Layer 6 of a small transformer language model trained on English Wikipedia (15 layers, counted from 0, width 128).
A neuron adds its activation times its output weights to the MLP's output. To switch it off is to set its activation to zero at one token and run the rest of the model.

Output weights of the MLP neurons that the questions are about. A number n stands for n times 0.0033.
n17: -5 31 11 -42 25 -29 -8 -31 49 20 -6 -41 -40 -15 -27 -38 30 15 7 -31 -30 27 -14 35 -2 -32 60 -50 -44 -8 -21 -37 16 -7 -11 -15 18 24 8 -38 24 27 -42 10 2 3 23 -32 19 -37 3 29 -26 -1 35 -30 11 -47 -32 49 -27 -36 23 -32 26 27 12 28 7 -27 -25 24 -31 -27 -14 11 -59 -25 -8 -34 10 31 16 43 -15 46 8 -47 12 -26 44 -30 38 -10 71 -4 12 17 -30 -5 22 9 23 22 27 14 1 23 -24 2 -39 -12 -3 -2 25 13 -6 -19 -24 34 15 -5 3 10 33 40 30 14
n39: -36 -42 -23 22 -29 -23 45 1 -19 17 -33 -41 -5 10 -8 -4 -41 36 -32 -9 6 -13 27 19 -35 2 32 8 3 81 7 6 -49 18 -35 -4 13 -11 -38 17 -6 -5 -33 -44 33 -16 -15 32 -5 34 -11 -13 -16 -4 33 23 -38 -5 -8 19 25 29 -1 9 -27 3 -35 -26 -6 -8 18 36 -34 -36 10 18 7 -34 28 26 -21 -7 27 -27 -26 -6 -4 3 -8 13 -10 11 -8 41 3 -2 52 -21 -5 24 -23 21 18 -59 18 -16 -19 0 -3 17 9 5 -11 5 -20 3 19 3 15 -13 -14 -4 14 14 2 40 -46 7
n76: 41 -7 -50 55 30 0 29 -33 -21 26 6 48 5 6 6 -14 9 6 -20 24 30 21 54 -9 6 -6 14 10 -1 -12 8 3 18 10 -37 -26 21 -5 11 8 -50 0 -30 19 22 -8 25 23 28 3 -14 28 8 31 -41 26 -24 -3 18 -28 -18 32 6 40 18 -13 0 0 -24 -2 -5 -21 16 11 -17 21 33 5 -16 0 -12 -5 26 14 -69 -13 2 -8 32 -14 21 16 20 35 51 28 10 -9 38 3 4 -26 -2 -18 16 6 41 22 10 -44 -6 -22 -7 13 36 -7 -11 -26 18 21 -1 -29 28 -12 -7 -23 -49 -56
n79: -4 8 13 26 25 -7 -7 -6 14 2 -31 23 9 -21 62 -24 9 6 -19 -12 34 30 -37 10 -19 30 -15 9 -26 -1 0 -1 -17 16 30 -31 47 -43 -18 6 -10 -10 -2 12 -11 1 28 -13 18 16 -16 26 53 5 4 46 -14 -9 22 11 -2 18 2 25 29 -24 -24 -10 -11 18 9 -1 -9 0 24 17 -9 -20 -54 29 9 -8 35 5 -6 7 7 4 -10 -25 27 2 5 -7 36 32 7 -6 -15 -18 -33 -3 -6 16 -64 10 6 -20 -33 -38 -71 -69 8 18 -41 2 -33 8 -15 -17 20 -46 13 -43 -10 -14 -32 -64
n87: 36 -1 -13 -26 43 -10 -3 -17 11 -3 6 3 -2 -36 5 -9 -6 -35 -1 6 35 29 5 -29 -2 9 -20 3 13 -26 24 50 -8 17 -26 28 -11 9 -24 -22 14 10 13 10 15 -27 -21 19 -3 16 -46 3 31 48 -25 68 -16 -20 2 -27 -4 26 27 -15 51 -38 11 -7 3 17 -9 8 2 -36 -33 -7 -20 49 -17 -31 -37 13 -39 0 -12 -23 -13 8 -46 -11 5 -25 -71 -28 3 39 6 -28 -8 -34 -21 -16 8 5 1 14 -12 15 -2 48 -34 -31 -52 21 28 -14 -23 -11 5 -18 -34 -18 -21 -29 -7 10 13 -23
n101: -6 16 7 -11 -32 3 43 -43 -15 -9 -30 -21 -18 -4 -10 23 -44 -3 33 -15 -2 10 20 24 -62 0 37 -4 -34 -35 26 25 -1 -13 -8 -32 -13 -13 32 2 8 -5 -16 17 -43 -7 41 15 8 -27 48 -8 -22 -20 21 -30 13 18 -6 -2 -38 3 46 2 -12 28 7 -3 11 44 10 -20 -12 -13 6 19 35 -14 -25 30 -65 20 42 50 2 29 -17 -1 -23 10 46 1 -11 -19 30 21 -8 -20 -13 1 18 38 19 -17 -21 10 26 -19 2 -19 -8 22 47 18 -15 -3 44 -5 29 -33 17 18 24 -2 -38 33 20 14
n108: -1 13 -26 -13 10 6 21 19 -22 45 -34 -8 22 -51 8 -8 -3 8 -8 32 9 16 42 -34 -17 -7 -7 15 -19 4 4 47 22 8 -16 -7 5 -53 -31 -9 2 -11 18 10 0 64 13 -1 -1 -5 -13 2 12 -15 28 -22 32 -63 -17 27 30 -34 -1 -46 26 -8 -34 -7 5 -29 22 -20 -1 -8 -31 14 -22 5 -4 16 -16 -2 -10 23 38 -11 -4 2 23 -6 12 2 -3 19 -50 -26 -40 1 21 -8 -22 -2 -2 22 16 -15 -56 -17 9 11 -38 2 30 11 -22 -13 17 1 -11 17 13 27 -3 -2 -1 -94 -30 67
n119: -50 12 6 -13 26 35 29 -8 -30 9 23 -41 -10 29 -16 2 17 4 -11 37 19 3 39 42 7 -33 0 8 -54 9 54 -7 17 22 42 -59 25 18 38 -20 6 -15 -30 -14 57 -14 6 -20 22 1 -12 -6 -17 -18 -20 -1 37 -13 0 4 32 -19 -5 -11 3 -36 4 32 10 -6 -46 -53 -40 -13 46 0 34 -57 5 0 -18 -30 20 4 2 15 -5 20 -15 -13 -4 -19 -5 10 -4 35 -24 13 -28 1 3 -12 25 -6 -10 -12 -20 -33 -9 5 2 3 3 17 -10 19 31 -9 -22 20 -9 -41 53 -2 17 29 -14 38
n129: -2 -7 -6 -13 1 35 -41 20 14 11 3 -21 -59 20 47 18 5 36 -39 8 -8 22 -30 -12 -22 -11 34 -14 -28 2 33 -1 3 8 -13 35 -29 25 11 9 30 -8 20 -47 27 -8 -18 3 -11 27 12 25 18 26 -34 13 -15 70 -55 33 33 -3 -35 21 20 -26 -42 41 8 -54 35 -27 18 -16 -7 -22 -19 -24 1 0 42 -13 -20 22 31 25 11 -4 -3 9 2 21 -2 6 -34 -24 33 19 26 2 -21 17 48 71 33 1 33 8 2 56 -12 -23 -42 5 8 -25 3 19 0 -6 13 -14 -10 -9 10 15 -2 12
n141: -34 23 -13 -3 34 16 22 10 -18 3 34 -48 1 -59 7 34 -44 36 -19 11 5 -31 22 -18 -1 32 18 24 3 43 4 5 2 -11 -2 17 -6 43 9 28 22 -21 -4 -3 -9 5 41 9 29 -4 -9 31 38 -1 -20 14 31 19 27 11 -2 -15 -7 0 33 12 6 -31 -18 -16 -5 33 -26 -18 -9 18 39 33 -2 22 4 -14 11 23 -38 -11 -19 -3 -14 -21 11 7 -21 -21 7 -14 14 -36 -40 15 -17 -12 21 -62 8 -15 -23 3 41 -26 -5 -16 -11 18 17 40 -12 3 -44 17 -8 -10 43 32 6 -23 -60 40
n142: -16 29 -17 -22 31 10 -11 -75 7 11 -19 -37 -25 -5 16 31 -59 19 11 15 -33 -46 35 4 -26 30 21 16 0 34 11 10 16 -20 -49 24 16 -15 -17 -8 13 17 -27 -29 14 -11 1 -20 25 11 -12 20 -17 6 10 -5 0 45 -13 -19 23 -11 3 -9 -5 -44 -6 -6 32 -8 7 -12 10 3 -27 11 -14 7 10 -63 -12 -28 2 4 10 -56 -6 -41 -7 -36 37 6 -71 0 -25 2 -21 37 12 -16 0 23 -15 5 23 16 4 -11 29 -7 41 9 12 -23 22 15 -1 -10 -43 19 23 26 -24 -21 -1 -15 3 20
n153: 69 -2 7 2 40 47 46 44 -40 2 8 18 5 -22 36 -10 -5 -10 -1 0 20 -22 -3 -12 -41 10 21 16 -68 25 -33 27 -8 -33 -41 7 16 -26 1 -1 -31 11 60 -25 -13 -6 -16 -7 7 -11 -17 33 2 5 -11 11 31 8 -33 -21 -27 4 -1 0 -9 -32 -3 -13 -22 -5 37 0 -16 23 7 13 1 3 26 20 -53 -34 24 0 -14 -20 -64 15 -6 13 -8 15 18 19 25 -21 42 -5 -19 16 -14 34 18 25 2 6 5 -13 22 -3 19 3 -20 7 -26 24 22 -32 39 35 -37 52 14 5 32 -40 37 38
n157: 8 -7 -24 6 14 2 -7 21 -25 -7 -15 0 23 -37 -15 -21 -12 8 8 0 9 27 -11 -34 -17 0 -37 -22 -1 -89 13 31 -6 -2 9 11 -33 21 17 -30 18 -3 -16 -4 -8 -14 22 18 -9 43 2 6 49 3 10 68 -7 -50 32 7 20 30 -4 14 -29 23 -11 -48 -9 -17 31 8 -8 -4 15 46 6 -20 -12 -1 7 18 -5 -19 -22 -18 26 19 11 30 1 -15 52 7 -23 -21 -5 -39 18 9 47 -10 1 -11 15 14 -47 14 -1 12 7 34 21 34 14 8 6 -6 25 -58 3 -8 4 1 -3 36 -41 47
n159: 13 44 10 20 14 -7 19 -36 31 3 -29 -2 -23 34 -12 23 61 16 -39 -47 -38 -24 47 8 12 -48 7 -1 -17 -1 16 12 -27 -14 -36 7 -5 39 12 -8 -22 22 1 6 -19 -6 -30 50 -4 -21 31 16 10 14 1 15 8 11 4 -37 3 -34 21 34 39 19 4 -1 -3 4 -32 -12 26 -16 20 37 -11 22 17 3 -2 -11 17 -5 -2 -10 19 -5 -36 48 19 14 49 8 34 -34 30 4 10 17 17 8 28 -40 -2 -2 19 14 -10 -26 -30 6 2 36 -17 -5 13 -23 31 -5 -22 5 -12 -15 33 38 40 -17
n167: 14 16 7 38 17 22 -34 -46 31 1 -15 -9 -29 9 -33 37 15 3 -1 -5 2 3 28 11 1 -7 33 -35 12 -18 25 15 1 -20 -1 13 31 -20 -44 -76 -39 -9 -23 -17 1 8 -20 -75 4 3 -36 -39 -38 -29 -18 38 18 5 -16 7 -36 8 -28 -33 6 -7 7 1 -8 -10 24 7 2 -7 -30 -55 -11 40 3 5 45 1 -2 32 45 63 39 14 27 -9 -38 19 -69 -12 17 -16 -23 24 -18 -13 -30 -19 13 -57 4 2 -24 -1 -25 1 -6 -2 -20 8 -16 14 5 -12 14 24 14 -45 -21 -14 -2 -7 -27 -31
n230: -18 -9 2 22 9 -26 -6 -4 17 0 -18 -34 -30 -1 12 20 71 -18 0 -43 -6 24 -5 3 -19 -10 23 -54 -16 7 -14 -67 16 -3 -20 47 34 20 -10 -36 21 13 42 -10 8 40 12 -23 4 -19 -16 -30 33 15 -26 10 -36 2 -5 -12 8 3 -17 -10 1 51 -35 11 12 -26 17 12 5 28 79 41 53 23 15 7 13 -21 -2 3 -14 -24 45 25 -25 -31 -7 33 -11 19 -3 -6 4 23 11 9 25 15 -39 -14 -41 4 12 34 10 11 28 31 -15 -2 42 4 -13 -30 -7 -11 22 -8 44 20 -25 -20 -12 -7

Each question names a token from some text and the token that comes next. It shows the activations a of the neurons there, in the order above. A number n stands for n times 0.022.

Then comes g, the gradient of the next token's log-probability with respect to the MLP's output, scaled to length 1. A neuron's effect is roughly proportional to its activation times (output weights . g). A number n stands for n times 0.0036.

" Bl", then "oss"
a: 22 -6 -1 1 -5 7 0 3 20 -11 0 16 -22 0 0 9
g: 6 -7 -31 33 15 7 14 1 -22 13 -28 11 -74 -16 59 31 -20 15 26 11 -5 8 -16 -25 -13 -44 13 -27 -21 -11 3 9 20 18 9 46 12 6 39 14 -52 -26 -23 -9 20 30 -35 28 -35 -15 -38 42 -51 -15 14 13 -5 -21 -15 33 7 -31 10 -9 -12 2 -21 4 -21 25 12 11 5 -6 -31 -20 -28 -9 24 -15 41 -13 -51 -27 25 13 -25 23 -19 14 7 -47 -23 -17 13 32 -9 2 15 3 13 10 6 14 -2 -14 32 31 38 -27 -21 13 14 9 22 7 -16 55 19 -27 28 -17 34 -29 37 -5 -31 -22
Which neuron, switched off, lowers the next token's probability most? n129

" ", then "3"
a: 15 -3 -4 -5 -4 0 4 1 -3 0 0 -1 -4 2 -18 11
g: 9 11 13 -12 -31 18 -22 11 -34 -27 40 -17 6 -41 7 -15 3 18 -13 19 -27 -15 -12 -7 -18 39 -11 -17 -13 3 -51 -4 2 24 0 24 3 -35 6 -17 2 29 11 16 33 39 14 -14 -29 26 -28 14 25 27 -36 8 24 13 7 -24 2 -29 -2 -2 -64 14 39 -26 -28 36 -13 -24 23 9 24 -14 -16 5 -20 25 -19 -10 -55 -43 -7 0 -18 3 2 4 -15 -19 7 -51 -20 -33 49 20 38 -33 -19 3 30 -7 -61 11 42 -14 47 -18 -4 11 -6 43 -20 -8 28 58 7 -27 14 37 15 2 -5 28 7 -6
Which neuron, switched off, lowers the next token's probability most? n167

"4", then " film"
a: 7 -1 -1 0 -42 2 -10 5 2 0 3 -16 1 -3 -4 5
g: -1 50 -27 24 6 -25 26 -13 9 -21 -4 9 -8 -10 -12 24 -64 7 -22 7 24 -2 36 40 16 -6 -6 34 -43 20 -58 7 43 -47 -25 31 13 -42 -13 -21 32 -26 8 17 3 2 1 30 10 -18 -21 35 -4 -22 -2 7 4 -25 26 10 -5 -23 10 -29 -25 -29 -4 12 10 -18 -1 -36 22 14 -18 28 -23 -33 -27 -18 32 45 27 17 -19 7 6 -17 40 66 1 28 -14 -28 -19 -9 27 -34 -2 -32 29 -10 -41 23 4 11 -13 6 -22 26 -16 4 -1 15 35 -22 -18 42 -29 -15 -21 38 43 6 -25 2 4 2
Which neuron, switched off, raises the next token's probability most? n108

"\n", then "-"
a: -1 -59 -1 -2 0 -10 0 -2 -3 -4 -35 -1 26 0 0 -1
g: 16 -28 -14 -43 3 -5 13 -15 56 -56 -22 22 0 22 -15 19 -2 -39 38 -13 1 -20 21 20 26 18 -7 -34 6 -31 -6 13 14 13 -14 -13 -32 2 -16 32 43 -23 -9 -26 23 34 -19 -5 12 34 -20 6 4 35 26 -19 -34 13 45 -30 14 -2 -28 -13 -10 -16 23 -19 14 -65 6 -50 -10 -2 0 -6 9 17 -25 -43 -5 -5 34 -23 27 6 -15 14 -41 16 -4 8 13 -22 27 15 -34 14 47 -31 -25 -5 48 -16 -32 44 -3 -32 -37 -14 19 24 -19 1 25 41 12 -3 -9 5 22 24 24 -18 -52 6 -1 -7
Which neuron, switched off, lowers the next token's probability most? n39

"ove", then "\n"
a: 29 0 0 -9 -3 2 0 1 0 1 8 30 -2 0 6 3
g: -26 -23 -9 26 0 10 -23 20 -6 -13 -35 21 34 -23 38 13 -19 6 -26 -5 -6 -13 -31 -27 32 29 -44 11 43 -15 29 23 -12 -9 -22 -10 37 -5 -17 -22 -26 -15 -6 -33 -5 -17 -25 2 -17 26 -5 -11 14 -31 35 -5 54 31 8 -7 43 4 22 -10 4 -38 -55 4 -47 -12 18 -15 41 -6 9 -41 10 0 0 6 -4 60 -16 18 -43 -27 -43 3 -11 -3 -12 38 -2 5 23 -26 -4 -21 -6 -16 -1 14 25 14 11 28 -57 -48 15 -35 -4 -7 -6 -60 -14 -32 32 -21 26 -26 -1 22 3 0 -19 -7 -31 27
Which neuron, switched off, lowers the next token's probability most? n153

"rit", then "ten"
a: -10 0 5 7 48 -1 -9 -10 -5 20 10 -8 2 0 6 9
g: 30 -10 6 -18 -10 8 -24 33 28 -53 -8 -1 -25 17 -24 -1 59 -21 -4 30 24 4 -30 -16 -16 -11 30 39 16 2 -23 -17 -11 -3 37 -2 -1 40 20 -4 34 -18 -1 23 -29 5 4 5 54 -33 -41 -4 6 10 -21 6 46 37 43 -22 -45 11 -5 4 11 -12 -35 29 34 2 -8 16 4 39 12 -16 20 -8 48 10 0 3 13 -1 -7 29 -44 -8 16 15 -20 15 4 -17 41 -36 23 14 21 -7 15 7 44 -14 -4 11 -7 14 -1 22 -30 61 1 21 -2 8 -21 11 -18 50 40 -16 24 51 25 51 3 0
Which two neurons, each switched off alone, lower its probability most, in order? n108, n141

" K", then "out"
a: 15 12 29 10 4 4 0 -4 -2 -3 -3 3 5 0 -2 0
g: 9 6 -25 12 -1 -7 9 -3 -43 -29 39 -1 -33 7 -63 -19 6 34 -3 -41 -19 -19 -14 5 13 -31 -9 3 20 -2 1 -12 11 14 -4 -27 42 13 1 -29 -5 -23 14 18 11 18 20 37 -23 -22 32 -30 12 18 -32 15 -25 35 50 27 25 27 21 -20 30 5 5 -24 -11 -27 9 23 -9 44 -42 -49 40 -2 -8 43 9 9 -18 9 -36 -17 19 -18 -16 32 14 -37 -23 -6 13 5 47 37 -20 17 -5 11 27 33 1 -4 29 22 16 26 -20 20 58 -7 -7 8 7 -30 -11 -42 -37 -8 7 18 -27 32 -27 -54
Which neuron, switched off, lowers the next token's probability most? n76

" N", then "on"
a: 8 0 3 0 -5 1 1 -4 5 0 -1 -5 -2 -22 2 23
g: -16 -37 -14 -20 21 22 -45 14 16 -3 14 18 13 49 2 -6 -19 8 28 22 3 -3 -59 -12 8 -19 -34 6 -26 4 -18 -16 11 19 18 -49 -4 6 12 -36 22 1 14 24 -9 20 -8 -23 -27 22 -31 -14 -11 -15 20 18 -10 8 -35 -59 16 50 -29 24 40 -11 27 -53 63 22 13 19 14 12 -10 -1 0 26 -20 -51 -4 40 18 -40 21 29 15 -12 31 13 -36 -12 10 14 24 -11 -29 -11 3 30 22 4 32 -7 3 -44 2 2 23 53 7 -33 -37 2 -4 -17 -13 28 -5 -20 -9 31 6 -35 -16 -37 3 -29
Which neuron, switched off, lowers the next token's probability most? n159

"ll", then "i"
a: 25 -7 3 -16 5 2 -8 -1 0 -11 -13 0 -8 32 6 46
g: -7 -13 1 -26 -40 24 -58 19 -26 26 -1 -35 7 7 3 4 15 33 2 -3 -36 15 -22 11 6 -30 14 -21 -6 -16 -40 -21 -24 -22 -3 6 15 -19 -9 1 -68 17 11 -7 51 -20 -10 18 -40 8 -44 -35 18 -10 9 33 1 30 -47 13 -12 9 -39 -29 -34 -41 22 1 -8 -21 0 3 -11 -11 16 -32 28 -33 -16 39 -1 -10 9 -4 18 -3 -1 8 -1 18 36 -7 11 -37 -20 24 37 -26 -36 -28 14 -18 -34 8 -22 -16 -24 10 -34 -6 15 12 21 68 -8 -18 -13 51 25 29 -3 -5 -12 -9 28 -7 -65 15
Which neuron, switched off, raises the next token's probability most? n159

"ay", then "o"
a: 33 -2 -1 8 15 16 12 42 0 18 -13 -14 1 -27 3 -2
g: -8 17 13 -20 11 -38 -12 -1 64 19 3 7 -58 -1 -55 5 32 -4 0 -9 -19 18 18 36 -31 -29 60 -57 -29 8 -8 -20 -2 14 -11 -4 17 22 -3 12 -5 25 -20 -5 -19 21 22 -18 27 -14 30 -1 -10 -9 -31 -50 38 -2 19 6 -22 -44 23 -31 0 44 7 43 2 -27 -34 -3 -26 2 -8 33 -33 -16 0 -19 -2 3 7 22 -17 15 -2 0 49 -5 16 -5 -7 16 39 4 20 -4 -15 -23 38 -16 32 -14 3 -20 -8 -14 -36 -19 20 3 9 31 3 29 1 -44 -53 39 10 -4 45 24 0 34 34 9
Which neuron, switched off, lowers the next token's probability most? n17

"ñ", then "ig"
a: 30 7 0 4 -16 -14 4 -16 -1 -11 -3 -2 -2 -1 5 -14
g: 35 13 -8 27 -23 60 -18 -4 -20 -4 -28 -15 8 -19 40 24 -15 -6 -33 6 -17 6 23 -35 14 -20 -18 -45 1 -7 -16 -27 -17 17 -9 -16 28 3 -2 7 -19 -6 0 67 0 23 7 47 3 -27 -12 -7 -12 6 -16 -34 -49 -38 31 17 -4 8 39 31 7 -55 23 35 -26 50 41 -17 -10 -12 51 -46 36 -19 -32 -29 18 -1 55 -28 0 -1 -28 2 -14 18 16 -40 -16 -21 -16 8 -7 43 20 4 12 -36 -3 23 -13 -11 23 -7 -4 12 -19 -4 24 -18 0 -38 -5 26 26 3 24 -38 -11 18 -12 -5 -18 -20
Which neuron, switched off, lowers the next token's probability most? n141